Layer 6 of a small transformer language model trained on English Wikipedia (13 layers, counted from 0, width 64).
A neuron adds its activation times its output weights to the MLP's output. To switch it off is to set its activation to zero at one token and run the rest of the model.

Output weights of the MLP neurons that the questions are about. A number n stands for (n - 500) times 0.00092.
n2: 554 369 616 742 371 688 418 483 443 588 477 492 294 534 880 635 410 118 455 256 383 514 368 529 594 598 466 508 478 371 391 387 474 561 643 542 486 374 330 692 675 522 383 403 351 638 647 426 552 564 752 546 325 470 366 369 437 348 638 680 364 531 625 620
n15: 381 412 493 523 765 454 607 504 420 481 486 421 474 559 755 481 516 456 554 482 600 507 587 490 572 601 453 542 361 679 513 417 462 345 331 550 573 432 472 681 427 505 663 547 230 545 449 432 468 543 581 453 478 345 292 409 538 680 483 513 579 452 420 429
n73: 283 481 290 603 452 459 408 639 457 592 307 571 605 434 579 635 402 262 562 464 568 620 572 683 715 465 364 442 587 385 485 581 604 575 316 591 505 385 477 377 510 738 275 378 437 645 548 507 528 411 586 194 634 477 417 524 511 535 659 641 452 610 500 477
n84: 365 472 593 388 568 668 560 455 570 320 697 573 595 666 376 424 365 577 399 374 245 410 672 635 418 344 421 423 493 694 502 561 489 351 524 532 477 559 565 423 559 545 438 632 471 481 411 439 592 422 435 501 634 696 404 552 627 542 500 587 310 570 428 355
n114: 540 505 742 469 405 651 381 132 617 534 540 578 373 355 584 557 720 635 410 557 544 490 376 410 463 760 487 565 697 442 654 476 441 414 541 514 418 378 380 405 613 412 574 513 347 658 269 597 543 620 537 418 415 692 342 344 406 461 349 562 656 720 644 318
n181: 631 460 389 450 518 489 481 634 603 526 589 537 417 532 544 481 480 441 520 534 465 253 519 346 424 401 378 455 570 640 554 439 487 477 706 405 296 571 685 623 462 581 689 479 475 278 825 405 397 436 457 538 521 580 562 463 418 614 429 538 450 610 513 639
n188: 525 679 441 338 432 410 362 488 310 423 458 228 655 337 460 502 497 276 550 368 619 571 745 568 728 332 619 507 502 783 121 473 883 442 334 494 664 477 528 449 413 353 516 735 659 527 510 655 547 530 515 550 620 370 396 435 597 380 598 388 405 734 614 544
n217: 571 373 587 483 396 227 547 508 306 479 352 463 720 574 610 412 519 749 389 412 361 665 426 424 696 547 569 520 403 294 413 514 513 484 488 558 527 500 494 474 464 387 652 632 514 532 360 461 479 575 456 534 501 466 471 511 681 488 585 533 432 514 540 461
n256: 310 548 664 320 517 499 428 561 662 357 580 460 709 472 332 375 321 425 428 571 244 444 566 744 489 506 597 451 558 547 534 444 628 646 590 503 447 479 405 336 530 494 588 362 465 522 443 975 429 571 428 484 482 357 471 437 513 730 570 780 354 475 725 459
n289: 365 690 417 427 529 487 561 478 473 370 293 481 355 499 467 471 385 382 254 785 261 517 459 395 463 703 699 382 557 414 385 363 740 550 618 536 340 368 171 722 485 541 715 712 706 462 354 600 413 587 555 540 597 530 311 685 527 513 577 614 435 312 568 593
n296: 498 596 583 337 223 337 539 547 312 556 454 417 381 537 515 347 487 561 382 546 453 610 573 492 639 480 554 676 561 485 336 433 468 539 505 622 632 560 646 349 440 448 416 585 499 503 466 475 509 425 534 659 641 667 512 428 540 367 368 511 501 330 513 439
n302: 331 533 530 539 447 512 422 621 471 495 395 416 586 610 642 456 440 358 550 450 526 614 729 488 509 670 497 518 582 581 325 200 604 342 529 438 522 593 677 455 670 622 323 473 518 587 332 562 400 390 551 624 445 250 673 502 443 451 455 693 465 376 471 580
n303: 503 445 503 451 406 448 562 528 530 639 504 682 391 567 537 500 472 505 380 483 675 404 421 426 808 425 579 488 430 292 603 444 591 569 656 537 518 601 283 557 378 230 703 360 668 531 476 382 496 464 303 507 509 637 564 491 263 454 542 596 421 481 363 665
n309: 510 556 478 414 479 566 471 428 517 416 514 505 728 782 711 387 217 535 516 449 460 469 593 539 623 339 560 758 248 402 328 524 588 556 328 543 727 515 488 441 594 407 529 550 500 460 528 484 601 502 540 637 390 466 309 496 667 552 410 434 437 500 404 606
n358: 321 589 636 398 532 448 549 465 518 530 550 627 649 525 288 609 551 493 364 625 572 425 597 468 567 573 579 433 538 510 497 462 465 567 249 557 320 387 446 442 528 432 536 338 518 656 494 632 457 550 288 566 406 456 581 598 437 702 578 576 513 318 329 523
n367: 437 596 401 544 500 549 540 402 335 713 582 423 559 594 535 497 451 357 366 514 455 665 517 500 498 516 689 394 532 531 473 574 438 768 635 453 557 644 574 339 271 477 537 554 505 555 481 460 438 394 582 418 338 554 759 522 515 434 410 698 325 361 555 361

Each question names a token from some text and the token that comes next. It shows the activations a of the neurons there, in the order above. A number n stands for (n - 500) times 0.0024.

Then comes g, the gradient of the next token's log-probability with respect to the MLP's output, scaled to length 1. A neuron's effect is roughly proportional to its activation times (output weights . g). A number n stands for (n - 500) times 0.00099.

" October", then " 2021"
a: 454 507 458 451 484 433 500 439 431 442 431 491 503 496 435 432
g: 505 469 432 586 289 651 547 445 374 624 581 731 260 566 581 398 695 297 580 836 564 479 734 520 615 357 487 352 476 549 566 425 693 382 633 433 476 528 538 434 274 384 547 502 508 627 542 404 436 648 609 394 491 325 492 373 419 627 520 659 422 179 529 402
Which neuron, switched off, lowers the next token's probability most? n217

"ress", then " Jan"
a: 465 429 430 505 468 451 457 458 497 472 456 430 445 466 520 440
g: 420 412 552 699 409 591 486 395 509 341 474 223 553 692 384 685 617 552 486 509 306 386 597 681 805 382 408 644 475 467 518 693 758 338 506 270 419 565 392 543 487 611 610 288 292 572 444 657 440 552 475 372 282 613 361 537 520 544 431 641 486 541 610 494
Which neuron, switched off, raises the next token's probability most? n73

"ar", then "\""
a: 499 433 456 430 474 567 472 432 429 498 446 467 436 686 445 556
g: 646 685 448 463 344 574 400 500 707 436 458 754 464 323 246 381 386 522 640 451 474 376 582 554 528 423 608 545 773 491 205 520 447 389 391 513 331 409 534 617 438 514 403 574 704 667 638 323 464 481 292 542 360 499 431 408 578 651 566 601 712 564 349 701
Which neuron, switched off, lowers the next token's probability most? n15

" he", then "'"
a: 431 540 442 430 457 430 473 429 429 474 619 476 448 431 453 479
g: 510 764 494 434 387 397 611 532 687 193 496 437 335 296 486 457 338 571 725 466 440 668 535 401 329 552 460 319 466 395 523 649 325 416 557 495 576 674 672 655 581 596 526 337 542 433 291 323 533 482 303 401 573 383 652 588 583 467 745 517 668 536 642 574
Which neuron, switched off, raises the next token's probability most? n296

"ed", then " de"
a: 459 851 483 441 438 456 437 465 438 498 458 458 446 429 493 438
g: 512 447 347 546 447 415 603 332 786 551 476 652 446 747 369 624 730 463 341 670 369 553 390 362 458 717 598 372 540 476 534 426 496 705 653 321 401 656 537 416 594 526 524 338 596 423 560 331 665 509 581 424 611 450 386 366 272 625 384 548 664 235 465 440
Which neuron, switched off, lowers the next token's probability most? n188

"re", then "w"
a: 491 499 623 452 492 434 470 639 457 693 434 430 434 431 515 548
g: 639 588 725 597 664 562 718 582 422 483 667 581 506 776 633 465 600 564 274 348 392 570 309 398 766 321 633 435 435 405 245 536 668 694 540 520 625 453 554 416 436 332 556 524 324 286 470 574 495 472 361 433 445 483 516 298 548 417 444 470 469 560 267 512
Which neuron, switched off, lowers the next token's probability most? n217

" three", then " no"
a: 478 441 442 429 430 464 430 441 513 482 447 451 548 430 464 462
g: 597 491 655 542 304 534 244 428 454 316 510 605 341 215 552 739 505 645 387 461 695 369 406 462 429 556 826 607 455 441 438 340 618 617 495 366 520 270 633 765 568 557 663 323 444 673 536 480 450 438 641 568 643 466 475 431 537 487 546 371 341 528 565 436
Which neuron, switched off, raises the next token's probability most? n114

"ft", then " st"
a: 473 431 463 528 480 489 467 446 487 469 504 430 435 448 587 441
g: 592 568 623 522 711 611 622 214 663 412 617 523 527 543 369 478 582 351 481 583 343 462 583 594 535 620 652 498 470 612 564 493 542 652 521 316 103 281 462 315 442 521 197 396 350 456 567 593 523 439 657 629 578 563 541 472 300 662 346 413 597 424 486 639
Which two neurons, each switched off alone, lower its probability most, in order? n358, n217

" July", then " to"
a: 442 449 433 451 491 437 499 456 445 460 433 494 523 499 438 430
g: 506 460 669 810 381 616 630 423 591 510 661 716 246 633 457 545 436 554 366 686 405 629 605 502 517 534 415 450 615 388 458 298 357 455 599 478 533 596 399 626 672 594 456 710 394 399 442 302 418 393 201 522 495 549 707 312 573 537 492 398 237 461 547 434
Which neuron, switched off, lowers the next token's probability most? n73

"in", then "c"
a: 469 486 432 436 440 471 431 572 433 438 429 431 434 448 438 449
g: 532 281 669 468 322 453 549 520 375 583 609 489 441 476 377 313 445 556 468 511 375 759 678 549 506 546 589 400 565 277 467 470 577 793 468 668 704 656 405 453 554 495 522 440 450 602 606 446 595 199 641 301 589 450 695 549 636 333 375 685 333 308 393 458
Which neuron, switched off, raises the next token's probability most? n296

"k", then " through"
a: 451 527 498 446 477 432 490 434 429 468 566 429 431 448 507 445
g: 682 525 330 401 325 699 668 459 541 548 669 598 331 508 238 567 397 663 409 571 722 376 406 434 301 698 516 433 505 578 452 422 468 481 452 437 500 328 638 599 743 377 412 618 544 326 706 342 664 503 344 619 386 535 421 449 560 504 414 359 363 713 546 675
Which neuron, switched off, lowers the next token's probability most? n256

" release", then " and"
a: 487 434 466 430 492 430 456 433 485 490 431 449 512 500 432 436
g: 639 381 509 337 411 468 642 491 732 416 473 558 396 583 357 784 490 627 432 444 608 175 546 446 331 593 599 561 569 575 646 266 393 464 377 529 323 328 529 485 527 396 503 258 337 458 738 467 566 422 474 653 667 655 575 537 404 526 601 357 506 766 485 611
Which neuron, switched off, raises the next token's probability most? n181

"u", then "o"
a: 429 470 436 481 463 553 486 458 452 457 485 458 453 467 453 460
g: 626 427 563 649 579 415 579 625 623 531 288 284 746 359 803 374 455 295 447 522 537 477 389 500 477 703 455 425 495 619 457 453 751 601 437 459 726 317 408 560 533 286 391 434 526 498 484 349 307 583 504 573 622 388 589 504 371 354 758 462 710 428 513 398
Which neuron, switched off, lowers the next token's probability most? n84

",", then " 2022"
a: 491 738 653 456 479 476 479 435 451 443 429 549 429 430 481 599
g: 276 475 599 335 222 489 427 604 440 567 385 625 457 368 442 548 540 371 736 469 574 530 618 594 780 358 471 460 582 500 620 477 795 638 560 374 375 483 589 410 221 658 520 294 465 549 181 549 453 488 416 504 606 484 713 490 538 417 571 552 602 348 590 626
Which neuron, switched off, lowers the next token's probability most? n73

"35", then " p"
a: 467 436 447 459 431 489 497 430 430 439 430 430 432 455 433 453
g: 622 420 707 488 624 647 507 398 535 573 471 646 650 525 539 474 666 268 260 633 391 386 472 322 361 639 633 464 538 357 466 650 472 602 606 325 392 659 573 431 328 433 547 450 735 478 329 454 425 499 629 481 621 406 428 380 610 669 352 704 456 162 629 402
Which neuron, switched off, raises the next token's probability most? n289

" vi", then "vi"
a: 496 480 461 457 441 457 435 494 435 469 429 429 527 481 483 429
g: 414 343 439 336 325 656 403 388 401 690 498 542 383 680 134 652 525 311 575 481 535 545 546 713 580 517 414 377 542 801 454 573 431 509 599 324 620 591 673 400 690 398 770 481 485 452 567 480 328 405 733 474 509 594 389 536 411 558 442 437 536 394 616 395
Which neuron, switched off, raises the next token's probability most? n367

"har", then "ed"
a: 497 474 494 429 499 453 448 456 431 462 765 455 429 439 449 441
g: 654 503 619 591 552 293 295 433 237 558 416 563 632 712 804 411 384 470 574 487 604 434 441 476 724 529 380 350 578 510 332 447 487 395 472 525 718 180 728 576 689 448 556 522 526 684 534 329 416 431 442 307 581 456 712 524 390 453 476 616 442 453 507 437
Which neuron, switched off, lowers the next token's probability most? n296

"app", then "ro"
a: 436 456 431 441 468 472 444 558 431 438 453 459 564 467 448 433
g: 503 635 697 510 440 567 528 653 635 347 586 389 597 536 695 588 627 558 547 174 769 465 362 685 613 665 509 506 451 190 592 531 431 374 374 263 512 624 394 509 545 458 440 539 487 378 484 162 336 615 519 498 486 496 505 426 635 491 622 430 390 504 298 623
Which neuron, switched off, lowers the next token's probability most? n256

" the", then " "
a: 430 615 456 435 438 429 440 432 429 455 436 430 560 456 443 491
g: 592 610 579 505 520 497 502 410 685 379 382 356 562 341 245 185 530 655 276 517 371 436 383 497 508 555 551 507 733 390 692 382 626 542 500 614 661 453 639 614 656 320 265 664 602 454 386 676 786 545 404 462 607 462 348 497 484 489 457 438 653 450 352 562
Which neuron, switched off, raises the next token's probability most? n15

"ing", then " Ba"
a: 475 503 496 433 431 464 429 441 459 490 441 432 443 487 430 457
g: 353 595 280 680 531 556 706 371 548 586 385 426 206 541 549 439 498 484 667 504 394 524 377 486 591 303 467 469 452 501 719 574 563 267 679 381 520 513 412 739 620 546 712 210 516 326 528 543 292 487 607 532 502 431 443 607 288 731 491 517 540 572 676 451
Which two neurons, each switched off alone, lower its probability most, in order? n188, n296

"ident", then "."
a: 430 429 431 518 500 463 479 442 448 459 490 483 431 460 453 430
g: 533 630 441 370 459 753 512 498 656 504 659 447 304 226 411 511 370 732 619 506 580 658 552 355 392 556 601 476 432 519 416 457 332 421 579 419 582 412 367 395 706 469 561 488 525 369 716 249 593 455 453 646 425 545 641 565 260 483 825 312 636 494 394 550
Which neuron, switched off, lowers the next token's probability most? n73

"i", then "re"
a: 443 496 443 448 516 474 489 450 475 491 534 434 453 511 437 430
g: 364 552 367 375 666 827 461 555 356 386 470 529 617 502 462 620 607 478 768 438 467 500 644 412 367 391 407 748 600 432 499 440 346 433 386 636 513 623 431 612 486 826 371 754 523 563 471 352 420 555 487 466 371 528 692 396 257 486 546 436 329 540 566 293
Which two neurons, each switched off alone, lower its probability most, in order? n303, n217

" De", then "s"
a: 479 486 437 437 458 432 431 429 451 446 447 478 429 464 453 452
g: 340 485 333 446 516 765 515 679 388 374 595 596 631 257 352 444 420 276 460 569 411 468 623 380 616 487 462 542 337 410 361 275 487 459 554 612 472 507 349 690 397 691 608 681 742 477 342 418 512 593 416 629 663 672 389 460 710 712 394 505 400 631 495 519
Which neuron, switched off, raises the next token's probability most? n289

"ent", then "ly"
a: 431 472 434 435 499 519 479 430 441 459 439 453 477 437 447 429
g: 432 399 548 559 717 530 612 475 625 558 658 244 558 726 753 539 495 415 549 611 664 366 298 476 767 340 266 600 448 568 273 521 496 624 250 410 395 426 482 497 570 546 666 583 523 393 564 551 274 635 427 406 182 428 464 460 469 475 520 602 512 593 536 447
Which two neurons, each switched off alone, lower its probability most, in order? n296, n84

" the", then " main"
a: 430 429 458 452 514 434 432 431 431 475 441 438 446 429 435 478
g: 475 383 722 474 593 594 415 295 363 464 415 513 358 361 487 587 556 249 312 379 648 512 313 523 396 568 507 283 587 592 519 460 566 837 560 693 413 515 466 555 707 580 478 709 559 542 620 324 578 551 329 502 623 475 503 292 509 393 562 633 555 552 692 229
Which neuron, switched off, raises the next token's probability most? n2

"li", then "d"
a: 445 496 489 473 497 435 434 430 466 432 609 493 486 430 431 480
g: 529 539 424 572 642 412 533 399 521 603 613 620 764 543 291 591 634 255 796 446 546 545 682 502 353 261 470 676 534 604 313 369 319 550 505 280 545 347 599 491 443 570 330 638 437 495 500 644 420 470 376 382 333 704 545 613 526 496 487 270 585 502 659 364
Which neuron, switched off, lowers the next token's probability most? n289

" in", then " July"
a: 494 483 439 442 449 431 431 444 457 437 446 438 595 477 453 452
g: 496 361 372 351 577 415 305 653 454 278 484 466 785 609 592 582 674 653 530 472 703 485 482 435 476 614 387 302 535 541 625 892 523 346 375 381 373 455 633 553 461 660 334 264 303 534 689 354 463 473 521 514 492 537 536 569 587 320 409 560 488 655 520 530
Which neuron, switched off, lowers the next token's probability most? n289

"ed", then " the"
a: 494 800 494 438 438 436 543 430 452 495 596 437 437 445 430 432
g: 553 734 281 410 479 616 486 438 371 725 447 471 545 385 528 388 366 540 498 361 730 391 435 397 489 496 426 654 499 321 556 514 580 514 546 649 400 546 670 722 303 262 691 352 297 505 596 604 464 550 871 554 340 560 330 503 365 638 477 469 444 526 657 480
Which two neurons, each switched off alone, lower its probability most, in order? n15, n84

"\"", then " cover"
a: 435 536 447 444 450 429 496 430 489 451 430 430 432 460 718 465
g: 448 416 594 347 554 678 521 205 429 589 316 743 598 711 521 538 734 391 306 371 653 542 554 494 445 511 674 445 473 361 549 609 483 654 707 563 615 595 345 545 493 513 465 439 604 673 403 502 351 554 586 578 546 432 219 391 254 662 328 440 561 351 449 378
Which two neurons, each switched off alone, lower its probability most, in order? n358, n181

"ident", then "=="
a: 445 448 444 542 500 431 460 438 431 460 451 481 429 473 444 430
g: 425 698 466 266 500 631 441 477 628 555 504 561 390 499 363 349 319 737 417 494 591 528 678 604 418 492 612 568 453 747 438 383 415 400 635 578 453 410 751 337 510 442 469 585 450 451 621 286 566 391 428 579 537 365 657 553 118 611 636 310 565 618 370 671
Which neuron, switched off, raises the next token's probability most? n181

" down", then " a"
a: 482 444 487 429 451 450 437 463 451 490 456 440 439 492 445 443
g: 704 622 352 332 457 623 238 590 406 605 524 363 620 400 364 590 235 470 426 574 817 280 579 587 377 595 569 465 467 446 622 641 645 488 564 605 294 257 429 770 436 429 444 638 457 550 507 503 592 483 311 522 477 634 382 413 466 688 632 473 538 598 403 437
Which neuron, switched off, raises the next token's probability most? n188

" and", then " up"
a: 456 484 448 438 441 462 434 468 445 489 438 433 512 435 436 444
g: 738 241 640 537 427 715 383 260 322 541 407 318 469 398 420 488 487 579 726 500 479 435 399 567 373 224 587 475 578 555 637 665 381 517 423 629 638 426 302 465 686 512 574 422 621 381 565 461 544 458 343 573 276 581 471 613 599 444 580 581 427 608 515 813
Which neuron, switched off, lowers the next token's probability most? n302

" that", then " over"
a: 477 622 455 474 456 446 450 435 447 479 485 431 460 446 504 433
g: 426 451 727 621 691 732 548 340 471 593 438 396 609 187 364 463 752 525 394 292 597 426 534 524 487 671 674 525 704 584 476 462 516 590 326 587 319 465 270 413 593 667 402 355 579 518 441 477 468 613 288 610 536 575 518 336 478 529 638 320 332 492 427 638
Which neuron, switched off, lowers the next token's probability most? n309

".", then " Mu"
a: 485 432 440 463 464 482 430 436 484 447 439 430 477 439 468 445
g: 462 553 414 695 297 608 588 539 676 445 447 279 538 313 401 495 543 469 457 575 405 670 323 548 398 353 287 501 819 505 670 453 662 517 387 401 577 505 347 631 514 596 651 284 604 332 526 720 340 631 480 499 507 303 661 422 574 371 557 676 681 402 511 407
Which neuron, switched off, lowers the next token's probability most? n309

" like", then "n"
a: 499 447 496 439 458 429 532 456 470 497 435 437 483 433 441 464
g: 406 361 555 585 557 439 435 412 489 431 274 302 454 556 498 416 493 583 320 499 403 848 523 537 450 388 672 447 641 529 386 385 677 421 480 434 732 693 309 292 557 577 609 442 674 781 409 451 570 476 469 379 518 518 507 628 741 489 293 675 592 300 597 437
Which neuron, switched off, lowers the next token's probability most? n181

" N", then "ell"
a: 471 445 430 432 460 438 499 435 436 430 440 440 445 466 430 439
g: 546 487 515 617 750 414 636 402 413 448 503 221 662 497 483 534 501 428 810 476 736 392 577 534 541 484 564 805 371 330 443 552 265 520 395 424 707 525 723 486 271 222 439 390 569 471 563 495 437 593 389 582 565 402 526 309 522 412 485 602 354 548 501 633
Which neuron, switched off, lowers the next token's probability most? n289

"ver", then " at"
a: 452 432 494 449 482 460 462 429 431 476 434 434 453 483 908 434
g: 691 509 324 482 374 654 349 559 266 661 510 554 501 666 444 395 608 702 578 677 499 266 380 428 337 489 423 399 439 442 740 465 286 427 487 556 541 472 385 696 483 446 585 737 613 251 460 595 487 357 337 555 549 516 471 658 420 737 660 311 629 529 527 423
Which neuron, switched off, lowers the next token's probability most? n302

" came", then "ra"
a: 490 446 495 470 432 482 429 433 441 493 430 455 434 487 429 431
g: 239 345 421 541 460 578 649 289 456 447 500 537 558 622 414 455 587 302 535 566 494 656 519 417 652 697 813 665 522 308 546 585 445 421 491 481 645 694 469 406 617 682 545 469 358 667 575 313 465 533 602 301 632 578 439 538 303 312 458 601 552 235 489 308
Which neuron, switched off, lowers the next token's probability most? n188

"s", then "it"
a: 600 443 471 444 433 474 430 444 436 473 429 482 429 533 430 437
g: 476 457 526 458 516 414 453 296 647 409 531 415 199 616 507 620 598 647 592 471 892 495 293 728 436 627 805 531 532 447 447 400 486 609 411 357 610 265 370 470 611 366 630 408 551 690 579 523 479 545 397 303 552 398 363 415 496 555 688 534 420 420 599 415
Which neuron, switched off, raises the next token's probability most? n114

" the", then " under"
a: 463 616 430 434 456 438 430 435 432 444 445 429 444 523 435 481
g: 623 585 669 513 687 475 675 338 601 635 448 569 478 280 564 373 484 611 494 499 637 417 200 245 351 555 493 242 397 730 638 405 468 600 585 707 402 460 580 479 588 448 521 617 584 358 386 586 460 380 229 454 601 652 470 354 480 660 648 415 387 523 385 622
Which neuron, switched off, lowers the next token's probability most? n73